Layer 12 of a small transformer language model trained on English Wikipedia (16 layers, counted from 0, width 96). Numbers have three digits each and are written without spaces.
In attention head 0, each number of a token's query is one row of weights dot the token's vector x plus its bias. The head spreads its attention over the tokens so far by the softmax of query dot key.

Query weights of the head. A number n stands for (n - 500) times 0.0013.
q0 (bias 0.139): 805475432414469615441649526572606532540637233283545520556688535533839283404525512466314460546426440291457533425379557512475508720429384450647371525561476484464451378496185467357578415480476604318619401729485733384799603420251456407636540741475544472504693443666422235663649517144295479713
q1 (bias -0.046): 450435619491661589622587686483736613550730573471272500198544807719562398333644647361461693604185545745442359422698196479530508339479483621411466316433634360740441358244442419610635575479743666304459527449434450454356564247294413517412525522521259346705450422459470496478583783521480513616
q2 (bias -0.064): 640604487287252350521487472633539796755550399470421538379580433424597412491504462563309406590441513689685197504468630500173330509380611567526670842238235443539651702635522642408478600500591418348594731210460661401491380414665526804550543509500673293491392557144526685361478541722682380229
q3 (bias -0.041): 614568659393647632365305675844610500530408534375469584577622576361472386478632521428402354600668500544232384406585465666599228629781624791443684647592335799655398799731578558601386674405343392365491444689153500366543704355469315431379414527293314461248509651521244667460483563409525415332
q4 (bias -0.150): 568544272485586713486617423489568749479363569458403645570493527445274543390698583467536413385339296504662544535672631493614472486536406306414423700507635496296557493664656449543729465409283468543545379540658553665626540796333651535388405448482581292518385477555435581398518518209452565317
q5 (bias 0.064): 316715359454528438336625500500554593397417514635569340567559348294667409610518514396555489604493557601553375504443182565651587330724745470547589562460368399344513680241578770551190529596650408614454504420530440532313566381562542564521567448282646543536485369668598307548582437561650485386
q6 (bias -0.044): 368401324445500584438334491512464635492538515551628531712446324508496612765440589594399617405799723516643565357526516627484396582553743447612749310460445648226396561532528464248560496312401504516135314236364386386422456645508551401432504645596598480639213429604275516422650809599562626641
q7 (bias -0.106): 546185385677472365407318568446483558454492472459529654434613649333601513530517338422721520413576731399473496610500446613401597492282534140324500734592758753331676444383807521580584579549483326292333425391311442496643822261291553496380533583525347731550549715390534664547686344346228479488
q8 (bias -0.079): 399121633328500482462439406711324578344597492483245699763365504357804491612478593329794663292458689632357594687601491504365390354504429338500567473439470500745822555662426385166478617603517781674295639738629500599496655391384250539638474687403444448247331349343526577384448613483432415522
q9 (bias -0.068): 538431624746209334627596514463500437425387313267657415458609464599429763349500410713873545640532342648642500808449487546504193633401436573559612479652446525604453642386546444504449408711341542575381451403302302454892611509526123496592380482547700612403405280373428526491479435278631620558
q10 (bias -0.078): 475596668508483489420461350570522447815545186616565448511459287548692619737748438426416651415307627540330773517609635279529434570438351588407232656411397489553487603482383391428600479489479345472535432414629536377717413530424475401452546303626387684600554457490428677551394374543441551444
q11 (bias -0.048): 530291579531613411753253427716309559504573427400521655471524439366602572539305520500547508500545649682625629525551307323487348575633736742331426607508257317284488545428513376657563601355773267492360379581352457334471235281332313580448525671351633688521804721635270430582462426596365612816
q12 (bias 0.093): 707543249412341504540560337292432575575627700485356536541482435411468477585485456290546585699612496599237565588444451500504588441669397341549295439828421515622409562481661668348466365448380708567555520652448716474577504660727456668615623484473325556515476672442713087523344445421369538530
q13 (bias 0.087): 464341358635544486228648603353500545271626666487336259513452395584572715857221852388426758674417339518677574337588252382579289424144385481395668546577613326232246539650612587555709383674355563356531486327655404209664325651542339491509540642527473496622207475487427402737679585586487523518
q14 (bias 0.013): 392449685457720645735531262513238639219539426464545709345535392855306523367400286602523650714509854663519486294433402585634238673477537357500380637477249418673588500504549427459320482589397784665430838473413321411407299705408429469453434191541313469522529496531650323846318677589648615491
q15 (bias 0.046): 357426668698641628550429410696356698370344584441596538484741557528446572662304450496375628467370523352416504438625327448492905610459561610727724746480543288477470443496646367252488520398453743484519462440573441343508504640172328532326684405664531704449752504666528356549606393425469342390
q16 (bias -0.094): 347548100382202397684257615605677472399402576578439460514683211495397589363598204147552840308451591700510618419337472245666415897240467443565324260384569603318543638394468538542305495482357376532536618612479581660368528495661518431496742654449514628809640561630523864481459442703554410623
q17 (bias -0.094): 617428434326738112429440424516453590414279603332547339464494449586504601346456769479408533517597411577631612438676507463466591401555531473403647575483670638424509484513536588557658414474560355563464550490633364596562592386561543477510526378375460391260622606390605448339655441620613572312
q18 (bias 0.024): 408780693686685376419426335349460705400534610310381686780403437186643751581548415712487513554395345337588446487699504443662343457304642603324356447518382637130227530517565336566618400646530781665526189588730460703607704604335328548325487468482660513474467520462540577267396500622309304491
q19 (bias 0.076): 462306656624456631167488500525487149558492427396538310550403436487389563667770602621359553378649384496482214582310438328384467343427368582858530551437567686611324338286458389525588529578437454450455389441639519471652696509551686313328479443876525438404428649472437561689384574554841786636
q20 (bias -0.081): 295428466290537444547617320545528465331467517524307534349349584582555458361412787453369589594688384580577720486622490437375568336720468600423293599591697521596627554552635532577252631404621411535466467399416609253490316406394558462487497536454528610510698539426760425361514554369433656586
q21 (bias -0.069): 376485437342667521610605366741650535412595414433500435521299619620601671391204335401543354540384587564740663428674433333576545559352633409650398669692401457563507333323535288432493556552779360521441628496670464563455460496475458556365517456557504500429500543479550559711440291482641612280
q22 (bias 0.171): 743781517532400382554581565692400440401533667440487496521442504420391300726348538473513411621746615513728540576452328305500298359668359487413345535855474413275714496435650619500608848342328692724593582448660452108521447500372372453417479599343517778379318633735330142398573585565466531538
q23 (bias -0.165): 342410419936584370629562540635554525492273384315446733345815564530242408398370432470496691401528520859491720395508422276406444353568508415567491394492207517439457544475376753838479356422434352591666482517619370259655525384453529636437463344353594578632540450516291702619229556475416555488
q24 (bias -0.130): 349416340517437401591480663355578646597394480665644461729555610692642442350574453559317504339649632635414720294647447602353445580483355630213793388492528401552260453243638508652561585572394448516663198615459402697216169623571564480488524432607468476386320355706467559525504314451583579182
q25 (bias -0.023): 534335668238588650382688562500515458361569562466358401384537471340344695469255651453570463311511537584263399533535504435602393526539199637382406744466481308317649551439662604661611583365432725322340347435570591612597504551333500372515665646688665647534631411633550504516319323421706550706
q26 (bias -0.159): 341289648492696435518414422179599541676471427631519442314420598628588591593405507586500489390307761618600415504475575648613375534658519283770488504511481370403676577428421293489515293489564384541489276439297559742859393582407228376417597630511493410553451373548630582395575618398610508485
q27 (bias 0.048): 461341527395481580576480479449397331477644443484631626321693345452708317456512408565669616524371477456454496600628743437516492492255472512536532528275524635558404523409598152421532813651370586527615717667613525477581864467797488527417119598583442465469508408259357439528597263414515552274
q28 (bias -0.074): 709409531470643739488591478718504528261488523619484349429423419364652460402439617533762394675612603387356451520697811488562519350529402504528335300311728383559320848588440529585512388717488191552437725415444637421575256454279461408615456546589322595536660436434419666648310666448426357330
q29 (bias 0.107): 471552562607315674504737419640424504413597447570327536405476468328504407367373406599726442682246463466531500386574542613423700554598462762151762236664588432347523553420454389648853496562776570533492504416380651595323585361782277546432401517724488483567446383349407357414902396329346402359
q30 (bias 0.048): 649726546554380370375492614477543718760474424415673462427188331524422240608323538399492676808368716579537309519522325418821690496396520653461572600516418563361372379484442599398665325515371345617546483654536659492393532398460519391545519577634438523570441697511445257528341374714576225403
q31 (bias -0.096): 344597461642346356470323649676697504314607401474334707610487470217373388473522552689514526500612526478316418448281540571321730294363468372728578636420553689526537423362509523576777491895305623500335268581496657276216441556732579739483359625581487474411706300708523883276518449553379132504
q32 (bias -0.133): 685700467678395445606475627550306651508286260695212598446379565578385746522487316413363706609549521729629719594504500458409304620590269526225483573294429301413261484399446526280884458442324704358385634597461310595220462461294467454412562522572695596559486508373610591638641500387594676546
q33 (bias -0.024): 580615590479377721836429392418676373401332681661396488602569485582395689451356276356500457252711633500513813570574567544488682732655609357468610476596381412155333450639480395548540405469194342452492665472378290535496375558687335401325630467532417591532526329473363554508575496631620691437
q34 (bias -0.049): 428535542509451620360542624651568754378598455445654668475435284474612509678645615566336483570250579312783600479413627334195442567474604535449182634483424140454484422559572776419274183705593613500218455543531524458467530306244471538427450540560433727348267778529539553452559570225640747613
q35 (bias 0.095): 462487454491206620348483528709534420597663644311414582772451643596410684339329484728227375619398571410374344517563627360321409542461655696398548733241788496421532787313470504530479551412580235525434527487736575534438358231435550205670584416646454634758578635302564395496382570470595331760
q36 (bias -0.089): 436481680750313579442396443304364683656453486500568409578547457431520636320455438430737474391388463312500611394261545541458828426389241488327365511384705696622780572552441572790320560448519648500562460572531365655507382574554529467557212309621433456358613535595568581588530473455347427500
q37 (bias 0.121): 531662244574492535530776787431487496323621248423596761414575487384482342602360348504678632468466410461454425330359478592554466491518584384491540106509370579470496219522526155522365764406431633695615809728202500487675301618656389275363594650610646552522627683500509617272513265374749615526
q38 (bias 0.088): 500268475549496555431798613389391442483836649599836661558396520453579504688496625457432471465400594643637525403434558496526383381623335560182521475475409378114387568462595462404450566467151496496492390601338280442623673331543578570747837374588446397380648383605365483504525703757472423220
q39 (bias 0.004): 562606468601678650544610304703281718545227556761214572439484464576326438268778396504643496590191500761578529283424619484386460626391529610430517529484475492553358516311688692695607439605447610393323347363500576537605212795529439537453293384475484195463571531560729670411321440455528429581
q40 (bias 0.019): 563262523330455571576760432392653535422725390330394496751538541604405654556461538379624627581523519606289536671373469680560371481460520665484364882457597543473296323566438599476473516527531469469363343429533558350404722695699654508552396423681322237516727591489468088320519613337553592523
q41 (bias -0.109): 273566555282488301562483398407556359394500529580608405567685566496495392469397546522600295487718769676762347604817390526364359521474739755191601517568628388664448376483352622384650143622645339428458405547330460483768635695243647610516614286724492690585500460504547624386348314411272635643
q42 (bias 0.098): 253345362551428469513692495600482294544661466334762487391377585459672558676429633209698362601776365535337563620463605341704509509468240428225586724681640651491467428152631657291549531439381452553694537314402626478569267518419895482365409371558692317518453562641371696369264377434291702343
q43 (bias -0.216): 549668403605445554448338582466427443451438423553718548556368577395260584473439471394701668579489406668689593326391594401340430474737342640672336396451617393414245551660730508427641311496254496285400548443261511650634712425682526542507541603408586402674553372408400802473436484235507608537
q44 (bias -0.077): 561194560241586557366480509472357476718633527416467304436680254358620570363447713672343520348613536406620525464492375699333480492301426442427784641455472611612398277508560298602537391488492596730444810443654590404556455306608584694581632487668504299593404519212418597771267483678295512408
q45 (bias 0.171): 647229670679752419392544586566451602478662637619379642513526466359481473777375414615613609348295544536298346258648478687692539128663505436223536382353438500483666543411500505504317686509606619345452500630406537487509640611772579491763632375805504351363438330388442031737663426487504142526
q46 (bias -0.085): 439496516448422516634540544287668496722457480540381354291351551454470590517373401706450424416621636533844591670474512537650354564342240404410300732561492344588477484236734265643239629736431564407309530713590635436372475525554540290550504797451641424727316340299599374671613664621504376556
q47 (bias 0.057): 609508404480626735343433257578440335429471326422780420607547504438658368535447595473569518558601530326841278390462478372438660459600580323575650599583201530367360406684355622432459433618459444433540779768462476463566805508446707470443330453492663504433298525635473360654340508549598511507
q48 (bias 0.167): 762500376530732496599468438689594341796724536334574717278512496709293533362479607327488352525335259327336329385462553320311433593558488542488311379435492549239748378492427591619504602391512629463336491685636625601532620784433572597660274491653544512447500431560459276387354415825472475633
q49 (bias -0.007): 317534432819457549638411237404422455649539626460353292512602535521736594504914350425715309399657456570487488468327230459396611452790438525569550211516577602248253422309520607410626460324476468306579539336481722580528393559434592625333500826443568472443636530500319508525456407484685359528
q50 (bias 0.040): 573324446464717621459225385571783763508488294420534537752644598208792517391659372584526592513381458543419339546338432423277657219548418277509544405487330363374393512338644500547705492475351504754575410358528409647391297482578357720618626345530685517687862596761586341627310469343488604534
q51 (bias 0.006): 472632618475646674314476357394508620472592287650371601677596619467416246259504224562476222666508449540420777465415544436217632528692764438625492585516727327445414488364425472528528568492624425484477462556286655457622593355692610432603516383452595358683435287663395533730563168695574451614
q52 (bias 0.063): 523677588686485622421488390600582341419530541446551466535500350408813374687649394645361569565538619527488695420612601551288417696576429680504696607285333598366635519321190449323563543554438585570481335571309615577752587269444473457474504094398446523453529300515575593364631322337545222392
q53 (bias 0.087): 622448543686597503588246493500602466383429497660561676537299412441472442472449451451503474542714470778575569333450460453524503357466668625486389394527285575606509578422450586432395386527507443373326300656397556490536411567583752624587500402663543510339540475510592179766540566497301593567
q54 (bias 0.117): 632568317607530488444658672446453581350690350538644564680332381293316609508508451276603542331653489574238215492496369519675477573433488508586476599209562543496417552357550445539465635374581561199489693387665382469618740371480561215496703464316446650600609710496477388440565468581711286691
q55 (bias -0.158): 571711404373440540573425519614473491795483479610531668509474551373416496573388582468568517205598557442505260565936425873518478496686315381420249518353681451526392500411482378451210359706473294500587505545525430772208545491414364897640561375545443342518347222384500955577302532389310500566
q56 (bias 0.013): 385428420613413314627671774419492463443590638431459496399457535341293446642384575555462436385528363706621600468489431402496472456780533719455672146578745583359638228500342338595533496577631638602356335459470504516536637432178544667512302274463500630614324749770587301664500343553786680375
q57 (bias 0.059): 442418383275415326401579428430629500596632496579531359339615436554514504640687569532455604743385452304248500590508474350505594382459635264540423293469553580761529351633592756367535742378333662531642458015451173299387504560464709544584496454424474959641567533607375303572338321632817631740
q58 (bias 0.043): 496448545687597402524821568541618517721351309483610435670658330556469424633640398708431628234638682390362401381348663504435525380560483465318500385597743360624382391824296410479470454372471641596430549513644376496385342605479512596448811456699413325781753378222250217410500509625374659421
q59 (bias 0.070): 596364535530486554510468435290554206669572407662751393532586524500598500675321631408478657515548304550526485652401602432602365528427692566529438804439475518318434555564362453507411762482319609518472647830526362493409356530522556486408679389525539507504500377455374287343303319610586424486
q60 (bias 0.009): 525452425482545266647446523309542181404634618596266467616338476573491823444602512178603301605597496585571319779379257517461475583216389591636630371259382440496406744652337543381462517554639633521681504483660574508715688500405492617653317518253692408651441559353645360457366574794422285546
q61 (bias 0.084): 599641342500381492712455500740666368475421488537517432447440663610461442394571468389475622624396565417386483399450582541534367773407643419533640487314335321349693468467471403687658434651426839595460426350401286492455445466567480463824761255291545439924393566556433363826430230278552357610
q62 (bias -0.065): 467785479350214456507669414432317525543458672270222416525657591522573562448566493305567471466402683482404496666554392500619447550604670575398545511344312376421449511580331518690489301597522561572592654782500329393603515723422446298621353436518367547569477646327606665504363489323623478522
q63 (bias -0.081): 641757349548472668504603585586750587467137612500492388480476628538596283360320520235508581543552692492671432363423488417338448627246559709617372344579537170373256548600438433508217682361570459702573139563308343537622597319441598455437660643718393467508469601371621685372508595533705576426

Each question shows a short text with each token's key, already scaled and adjusted for position as the last token sees it. A number n stands for (n - 500) times 0.0014.

Then comes the last token's vector x. A number n stands for (n - 500) times 0.0072.

0 "g": 529405479643570571623545449525580651580323406368587456559333428498632725708399445531310538586328638727519464531368523420665509468592385478537596413646590578399571445465480516570498531520585551
1 "a ": 454418381559569539569516425497511625585343448391596426572398444486669649739380364590420526569442608768530478472397534442540534462594378389519570408698594574420574410498516562489483520490567520
2 "arti": 356492458589693454681554460538416721495336393521542475496313460460591763740447458570515634738635604659376588569341350617608607399685398319504591546572536597242452320543498552409496494504666636
3 "st": 315343629655727438525601557613495622409487447526547504505414460491660830750445426467444496494516769639531385698337509516490469389816554351522617247624555590269369377572598350379380495343620508
4 ", ": 541438463609579522604529459514556627580354457450542419539395452427725577673400402521376560615389571680529521552383549459561470442533392489491562525677555569447565417471507509489499470485542492
x: 478546510575505590550480507475565498462493466545480549523449469501612412474590513499575467472477546519512520454411409388473511501581458584511574490423468604448538526550544547499528543502515500508576503520637484522605582497385501489542557524468479424477477564581481042477568476435438512556
Which token does the last token look at most? 4 ", "

0 "ing ": 549418407578575526572536409523516607621389414411530455560382453468703609669401443527381583586372589737508520487411573472563483495559366489502549476698586556454582417417520480492463505540572488
1 "him ": 588447460510591476527568467505488639629379338414576451504359460468700658714384427525406609605441604687492574541417614452574515522569432494512517439728547537428520386490534438466477479514649489
2 "that ": 561360508513603544626589591529452599641476326395605452576334430494700465630432330522454556590487628673592545530395516425560452459621395483487601483670579497431575446504502570476607554604541530
3 "Har": 460613450505641446612694583453533663571451438405570477676297471520600544740365529581386547635481777692532436530502541457501462356657472375630514323616529608282370508596481541477489530431661520
4 "ry ": 538450466496600478544583485539518718588444482349647384591314551434724628749442416649510613676550735636592588559409479471440591404630491299727522375596472587452524314502594501420516531515691534
x: 586623625494570632433401519413641516419623476391452660593387359521627457541531381542495427556540615501489376302402599416558455521413399380427655481555478626474406412347433419496580713419550473413390552545666506429462590504545650462460621505478523560531427517482480279537467530568371562658
Which token does the last token look at most? 2 "that "

0 ".": 598421454620589538596516437522589624573311398399540415539336439470688656715373456574362563551341607739495483501390558414622484450597345476530562478686592625461553418483483480591523490560547521
1 "\n\n": 595446431634583565570448431453517574604430427443545462519433433428722593607418376535371556589359518674467529447420569474608436439516374546439600551656570575422561470372457517547504522531565492
2 "Th": 382519568590683558531522498485447449584257326427571473689362408404368635829376371476336418736455629568510538582296566444590841456774345473480662450634527593438630423707545532546648588463661625
3 "ough ": 587387458497614521552518488563444607694435443378586419594265462399625573690406410536413593674477566609557482549397555518644511482706299507513647552703505620468631413420552485447636604610545493
4 "rel": 464342344745577529610517729705416648688351448512596585461343585689660655527427560540373428644373411570555369419473301389635545452685567063536613317405489421223365358455676549321558528448641600
x: 555606494357417679654396720454601347640523483478546665386424535359564543495539574690576396539542593553436442494435517458438572538558379646352715554660427594453446380560471558457463356495521560407509558401625458293574635483517402578317471421615431593446431565326396356463487562600367488438
Which token does the last token look at most, and with what share of its attention? 1 "\n\n", with about 40%

0 "W": 563415488639572545632553444534558666595309424364563415580292424484617686724360449545305535550325627729530489493417551405632489490606398455546569439684597607393570448476424473572491515521568501
1 "\" ": 562368415602606559566492408534562561611342402457571452581385444470702637744357397525400482601373553716548522473436547469507522469564355424463578431642598560480573410476463508498492454529584564
2 "dis": 439308415535598569634376567484502784587400444409675426601306417569543600863351519349442479655507615595459395553445462509529501450646476359492552336738603624381557329585387389285429660565662692
3 "played ": 534430416570637583564460507535535622589489405507627501546380445524708637743421449506475559642405592744508530460460582457493444486545428473425542423767606563474498447401510478380487504593648501
4 "al": 456475605542643598512624625601566740460474358616477570546284539637611695765490496645392597583443693608661565374230450368613600400528435267630476357499476558377385343488558514453594428425606641
x: 476646330523515648650327658587597390499549515545483672549391671606678536476669458621465460400604485457481387386447331457620416460480506459421634466495598597459481417425621452471419520432430370354648493575657516361649543442463469472569613492478343491427411683471513322561431464308536581466
Which two tokens does the last token look at most, in order? 1 "\" ", 3 "played "

0 "wi": 529382474607604559642560406524593661599316400435502453561331453489703717731362505497328529598342619716528457516397529416665531500559369437529543408666605611413552380438509501614496469471564570
1 "re": 386322582692685654676541394734624640559411491455605542618199561464630695684306662316446418669522694704639355545384538511708530395763287201491480218656514526437381372499502533330448554438683587
2 "s ": 547421397598558515566505418533548621632365401411546439576411453445707593669393424500437531595377590749517497479414578441531495499547394424494535456702570555472567404461517483475476509511609513
3 "to ": 602383489552537561584481466586477702612401345447470415543363528397708553660406511561409590614447518603508551502399521388649484431615413491558546504738591637468522347454538475494602564497527465
4 "rest": 603444518680584482377667613671511587676314408552510491485350426479480716763352626379334393598422601513575440680278552312687579475658545342547551303659588454312435334676545312521571538367703571
x: 486559368563350624446513549500702231488397483452540612458408541452759636510592607594353482494625650565425401399262544422640550609512412533378597411606423703533517405501552652455465362486499495394596419509628629515493493587477415446467418433537462562532500581495480355560545535370362536400
Which two tokens does the last token look at most, in order? 2 "s ", 0 "wi"

0 "ized ": 536404416570575564568505430506521592628367391403564477536357452494708618675384431539378597619381574735482490485416553485549469503560354491499557481688579568455589405420511478489465499542560495
1 "for ": 565418430586570534573563464552482609640445424447475463510391481433751566616403437627383607580382539651511506469402583457595407450598394541538594531665529566464532445421517497436546505548520433
2 "his ": 577474444565592496480524435586437580611443464405428449544341519466683661576333551536406620636387503580516510519462635467536459390568464501583573504622479553444537353423530422356489596502590511
3 "work ": 552419432521570497501499499604446668659393433423619427590330488511699660670492413438434600624374622689636636545386576471616526484612407403569517427670495497380547427488533339416479547454656583
4 "as ": 596510426514607458597563562580479641628502466511471452532404483421699527726442422587394536522401703603517546476438629404613452406594444582555587532667569526472492462552601502444575540539566427
x: 526548459580440563580577576521566458500486500438433522495435436493670600539602483496489505421450501486532451491406503433502409474575538505523616516448443505483538579525556572480537598462499454479591447580580511506435568489526436490621500463461521413395495582531461085563563429404402536640
Which token does the last token look at most? 1 "for "

0 "ack": 561432473628572598590547408511590649604339415394558432526309441488660699727410490524316527619341646694487450508340559447670503493596366495601552426671565622393566430493468468556491532515571526
1 "et": 250431576649673651632504471557563737486362447518722419539331419476555770781498423519485455655388885763568598476414658514570549399877376322594557343673514677372437623665461364448644657484704686
2 "s": 423510509653552568594618544489638765636410339330662469525321480362582737805457310484459495663520851629571468503356676553594511485768489439525533396571556646428525447629514528400539517567655566
3 ", ": 543444447600574545591526455526550595591355429418551410513405452414704549661419416543392556603374544682525507532400566453567484466547371500498560526675552562465583423471500519508545482505530516
4 "m": 380333530632671518616414571646489654388231497478561513667310438489401540720439624521427395531333612691506463543369535322561633352729404359566719494601527531439460344778417355454744569425574596
x: 450572386486590612627535605473562264529456463403489527577425558451671414527606426709497422420442649423572462459411419425608463613598471615314515598498506546496548665426607546434481318389550509405589499539724487498530369472616488423504532439596400509313520544480554317467447406418503554689
Which token does the last token look at most, and with what share of its attention? 3 ", ", with about 60%

0 "the": 572388445650614571602558444541562614643300419452534464563280471508627700719388515515325516578343602734540437508359550459688498478633356448561558389649620610425563417476446451551473499520560560
1 "ater": 494498578692758534561563436601527623612366292414533351535301473486626780806393431430436611608443660689639489522342579601627557451887314334488583328607631622415533396703485286470491393618625744
2 ", ": 557432442597576553587520452526548578605359411425554417521413449421702552652418406538387560601376543687524496518394560452580486474554352506483562525682558561470599431464497506517530492508524512
3 "li": 365460472649741466657535598583520725400380464626402644542346487548653668752371575471532567619369726742466370448396458414601624338547455228388550210577550534347388326378598449535529485345652609
4 "ve ": 468490406571584493546561540602462664538400394500523540621328529539621651678328466456442659635488589687551525562429571479552495420552413453434498380652570502447526379448660429387423508538616481
x: 511436512551557512597449575445616473447483480417463571516464507508713546577534414530575460442488579450460512555446515462454668498525512525382630459494520633436574456491526477465551567495591448458468471482669411496595488627426457451578643434537558390436462501528491111488600497537413407536
Which two tokens does the last token look at most, in order? 2 ", ", 4 "ve "

0 "als": 537410477611554574636549465501577663612363368398607459510312433493673707735371427530334555605320643725502493477335563422630524491583415478557548402664581574404571391438505507591486507571586544
1 "\" ": 553384414590595559562507423529541573606328397463577465559399436490735640735355404516363489594385552725527492485431555462508521482549374432473581444676621553468575395446497512506483462542573566
2 "and ": 589365438561623540581496483501471632586465388467517453590383477462734597689365359527396538591431558650549496559457520428633439431567361489448659512738581530405513417438573544478565533527619513
3 "sh": 477462577548751427602590587376458578489363282399686597606400270463419683714376425464370340598517610496469599583187548411562576323669623337518630602652511579316356465667529526451583709599750533
4 "or": 372466521706621406549521666570558702446191497467739405651427406497441728626489408682437405578677746614599503573345418471698470151921445250535540496417474616339523437602411438482783541425525652
x: 382521463391529561609464533425614396586432619338531589466472564423547479475661523557474304391449506716455395452364425423503487551460542452507596570527353715510522677425544461529448547518468683218489529607593464559703420609457561337466652639546466401293420686435510521630460386374332574596
Which two tokens does the last token look at most, in order? 3 "sh", 1 "\" "

0 "), ": 567425444579577554596496415465568584612375397429537438530416450467726587675394417548347559609367541697509499496410570448580475473530379510499583501681577585470576422422525524539518483514540514
1 "the ": 552419429503591577511431414511471580626528423434456464508411499437680550649440459532467589614409530622440537466447618473566445395531424543503595522636633588435542465393525543408549632603567452
2 "Tw": 537696507695662570430495623716387659463433476442501480478322562581569758656554550452499501687365744594534522501482540434448505535796348284505710365632681445375457512530500421202582602683728600
3 "ins ": 485494459513666519474440363642429633569379543290566395528356470374606649752367466625555546640386521653558491507521720493435578435672441344570626545488588554431602334616608459325604550684676672
4 "held ": 541450391524649577511473453614418609596514382470578493537374446500645628703484475532444594654426503661500572426433597493617517492590419502482553490699594526387520439370531461347528580607634468
x: 479487418580417622577458640389557458470499628467498532453581495493660607558508506485516490433443528491461495512470538490547616527525437446425619497407533593505494505463534461465580506552502488521562491523607431574595510567529422466610602493524492451397510487539433092451533376486374438573
Which two tokens does the last token look at most, in order? 1 "the ", 4 "held "

0 "am": 571421487635556585570545411510538630589297365387584435530325435479677719711390464534271533598376619704480444529397526413635483476580376480606581427661583595375565421489441439571515516486561553
1 "ers ": 540409408598588531558521433521534607626350424355611407544389433432701591710408394554437527584393598745508493510413570472530530516580392415527564483690549565442588400502494468447494539530635517
2 "J": 382547518402700468666472531575624674499347451443650331704376459558518715767384416659341504562371681632548470462322547417557719538720489325564587478707505625357519278589530584550583533412574536
3 "im ": 535464455520672463618540498521479691555413393429651394581319508412679733759357407542380549629641662669566681519433544318501514424646498359619517433665579538397474296597506477470493434486669471
4 "K": 527581539361532366570573503513477693449346502367605338587307465470497630635375399565410531634501759602500602615379397410489676451728515249612632442716523576256413324644399547552533508501686442
x: 485578460476415543489441544383505444496457564441560581539388395556664287492622306563510415435589726491535386540467557384589534531489479364359550577501471636466562484589584564446502501504520432328600541446577567432461435555500408461568527398498573493541507447645476462506497441383377548879
Which token does the last token look at most? 1 "ers "

0 "at": 518419486667549584598535442508556662571323395404533451543330458514675713746387436546312543582359635739472447510418568403661481509580394521592566364654580608416585443478464435577514509485552560
1 "ors ": 559398415571572515570514430495545624631350419372598407542410451447724603696408396564413537568385593751512473503410559442548507509563402442539574495712544578453599387479526464473494525521607521
2 "thr": 532454561636565497647567647597479739548303403407470425526351535438511740858380506536341473493376545548496436532295583179697702429733688451596723362684657627364558269551491505660654631473510586
3 "ough": 519386542611627505590499528712399628383369384489654429583334408490593809653324473427325485669613632596689598449355516417621668341802428236560581295659322602421384271535605391552667520631734675
4 "out ": 542387423535600571540553435597489614647425455453561447533304446374691599688412467566430600576403538648539469507450570486579486484638367510496608492728583570461495417387467538483589490586563440
x: 520513483632400593552475588460583501437503526522567548498488458471606568526660482510615446447414536496522540459448409431549513524542466609415551501416495504544524555506557605516475543556440463521626535517492431487512544547447486496552535535553566473395462523565398069427563399462377450566
Which token does the last token look at most, and with what share of its attention? 4 "out ", with about 70%

0 "enn": 591454442653577577629566447532560617643315377417564418544322481474649674719383488527303534581359611689502458487375533400653507486626384464599549394655603593387574392520455468572479472486542544
1 "ants ": 583414414611596507543533423505550600615327428406573396537397459425741604681406406529399501587384613728534489485406568427525533527562378407537580482690534544450574395511485458473490515516619517
2 "(": 551573493631582512556441463516494694563397500459598363528345490442691700718445409506368528663407565593610522537469562399610498431505452390568588529672509505384473412471605512451587499458625562
3 "192": 436540402689696519587589562553546663407397393417426473520422588491632686872552540391502503559435585599481553508366548336658583486546484442573570308608538631366360428562660511431601370464605435
4 "4": 309574464573664514599552667486489639400418403438553403506302570436513742770446455558507495566529617582499390487304587407588561435623557474624552329561489556321352347747671602553636501633595509
x: 540551435446535530482548616488751369572487534486341655657350390488588293513490591487503484406494558458433362522354444427711548337474577508401663429541511498453649493433575520531436561392482579563488451473663406252513571708303548430669470468640515510350526546603549428619561280541498517508
Which token does the last token look at most? 2 "("

0 "able ": 557412414584593533576538419517516609622351417405560458556347451471700654670392436522387587587367607746498495493400563480583495485580350481501558480696574566452599421438517449511454518544573520
1 "play": 499373521637729496534637456608461766432356486520533569487261475604597795799406514511488513689463667635575611597181456622580541418642547305621517399571524659279462226587523330370399462541654575
2 "ers": 527431526654584562536568536604541746614398379468663451401314454479634734711471339483430515643463740647495475504215623613578530416724512339582548501633489552319510378590551441327441597669732544
3 ", ": 552441467607566538587535477537529627581345433434560423522407440435728572634426406533373554603376541682511529541372564474570461461537390501492556550686550553444573434472499501483532498527540517
4 "including ": 556445415536588536587552446491469641584502405444532462499457479412750613664425409589399593588393537662528604465420608424538430441545454533504625527723570594437517479368548510455560531538535432
x: 452504486586389565572498610509542512451505513510492543529450448534625495528536490505531486454446534510512495468430487460480535494524470539491615449413495509448537537484572531500556561539455484507539530592587472530556524528424478500575555531472472497473500556514469034513553438462428470634
Which token does the last token look at most? 4 "including "

0 "to ": 592399427574548561587512412535528634625387371413509425554382462434715598668399480563364584594378530682490502490405549412625486467569386517535559489733591616460562398409518492539529537510534475
1 "g": 422418614615635525624567653701485615421350484386718634550319358625417722725399578404393406592391682595546539605252424262608705391672533285376641395577565428350436388654587492404580638524667512
2 "et ": 548419411502579445605585494547473657579441401450573434578431431498607646682431434550465548590469592715587634504419602438549510423667436504469561449723545591434556488487536469441487490537574462
3 "back ": 515441342518612424600622489553438597636471380397591486528391457400603669694384441493477572603458579744527582545377588519552508530616461432451511421713535532384523426438519476425445475523629428
4 "at ": 470483374549558534556656492636483636631532387409514470484366489426654670739419414627395590508414521650548557460378563450605495509588471466524537504674578553392440433403560681514605539585539369
x: 507465446567294556527499641471564480501515585485481611503463517538612531573583487550542461498439539478515491514418455493575533507492502459416632394438527467565521522499541541550541666505431509541584497502580425540495559543418406543517536502491514476423466520463455092526542439445355480642
Which token does the last token look at most, and with what share of its attention? 4 "at ", with about 60%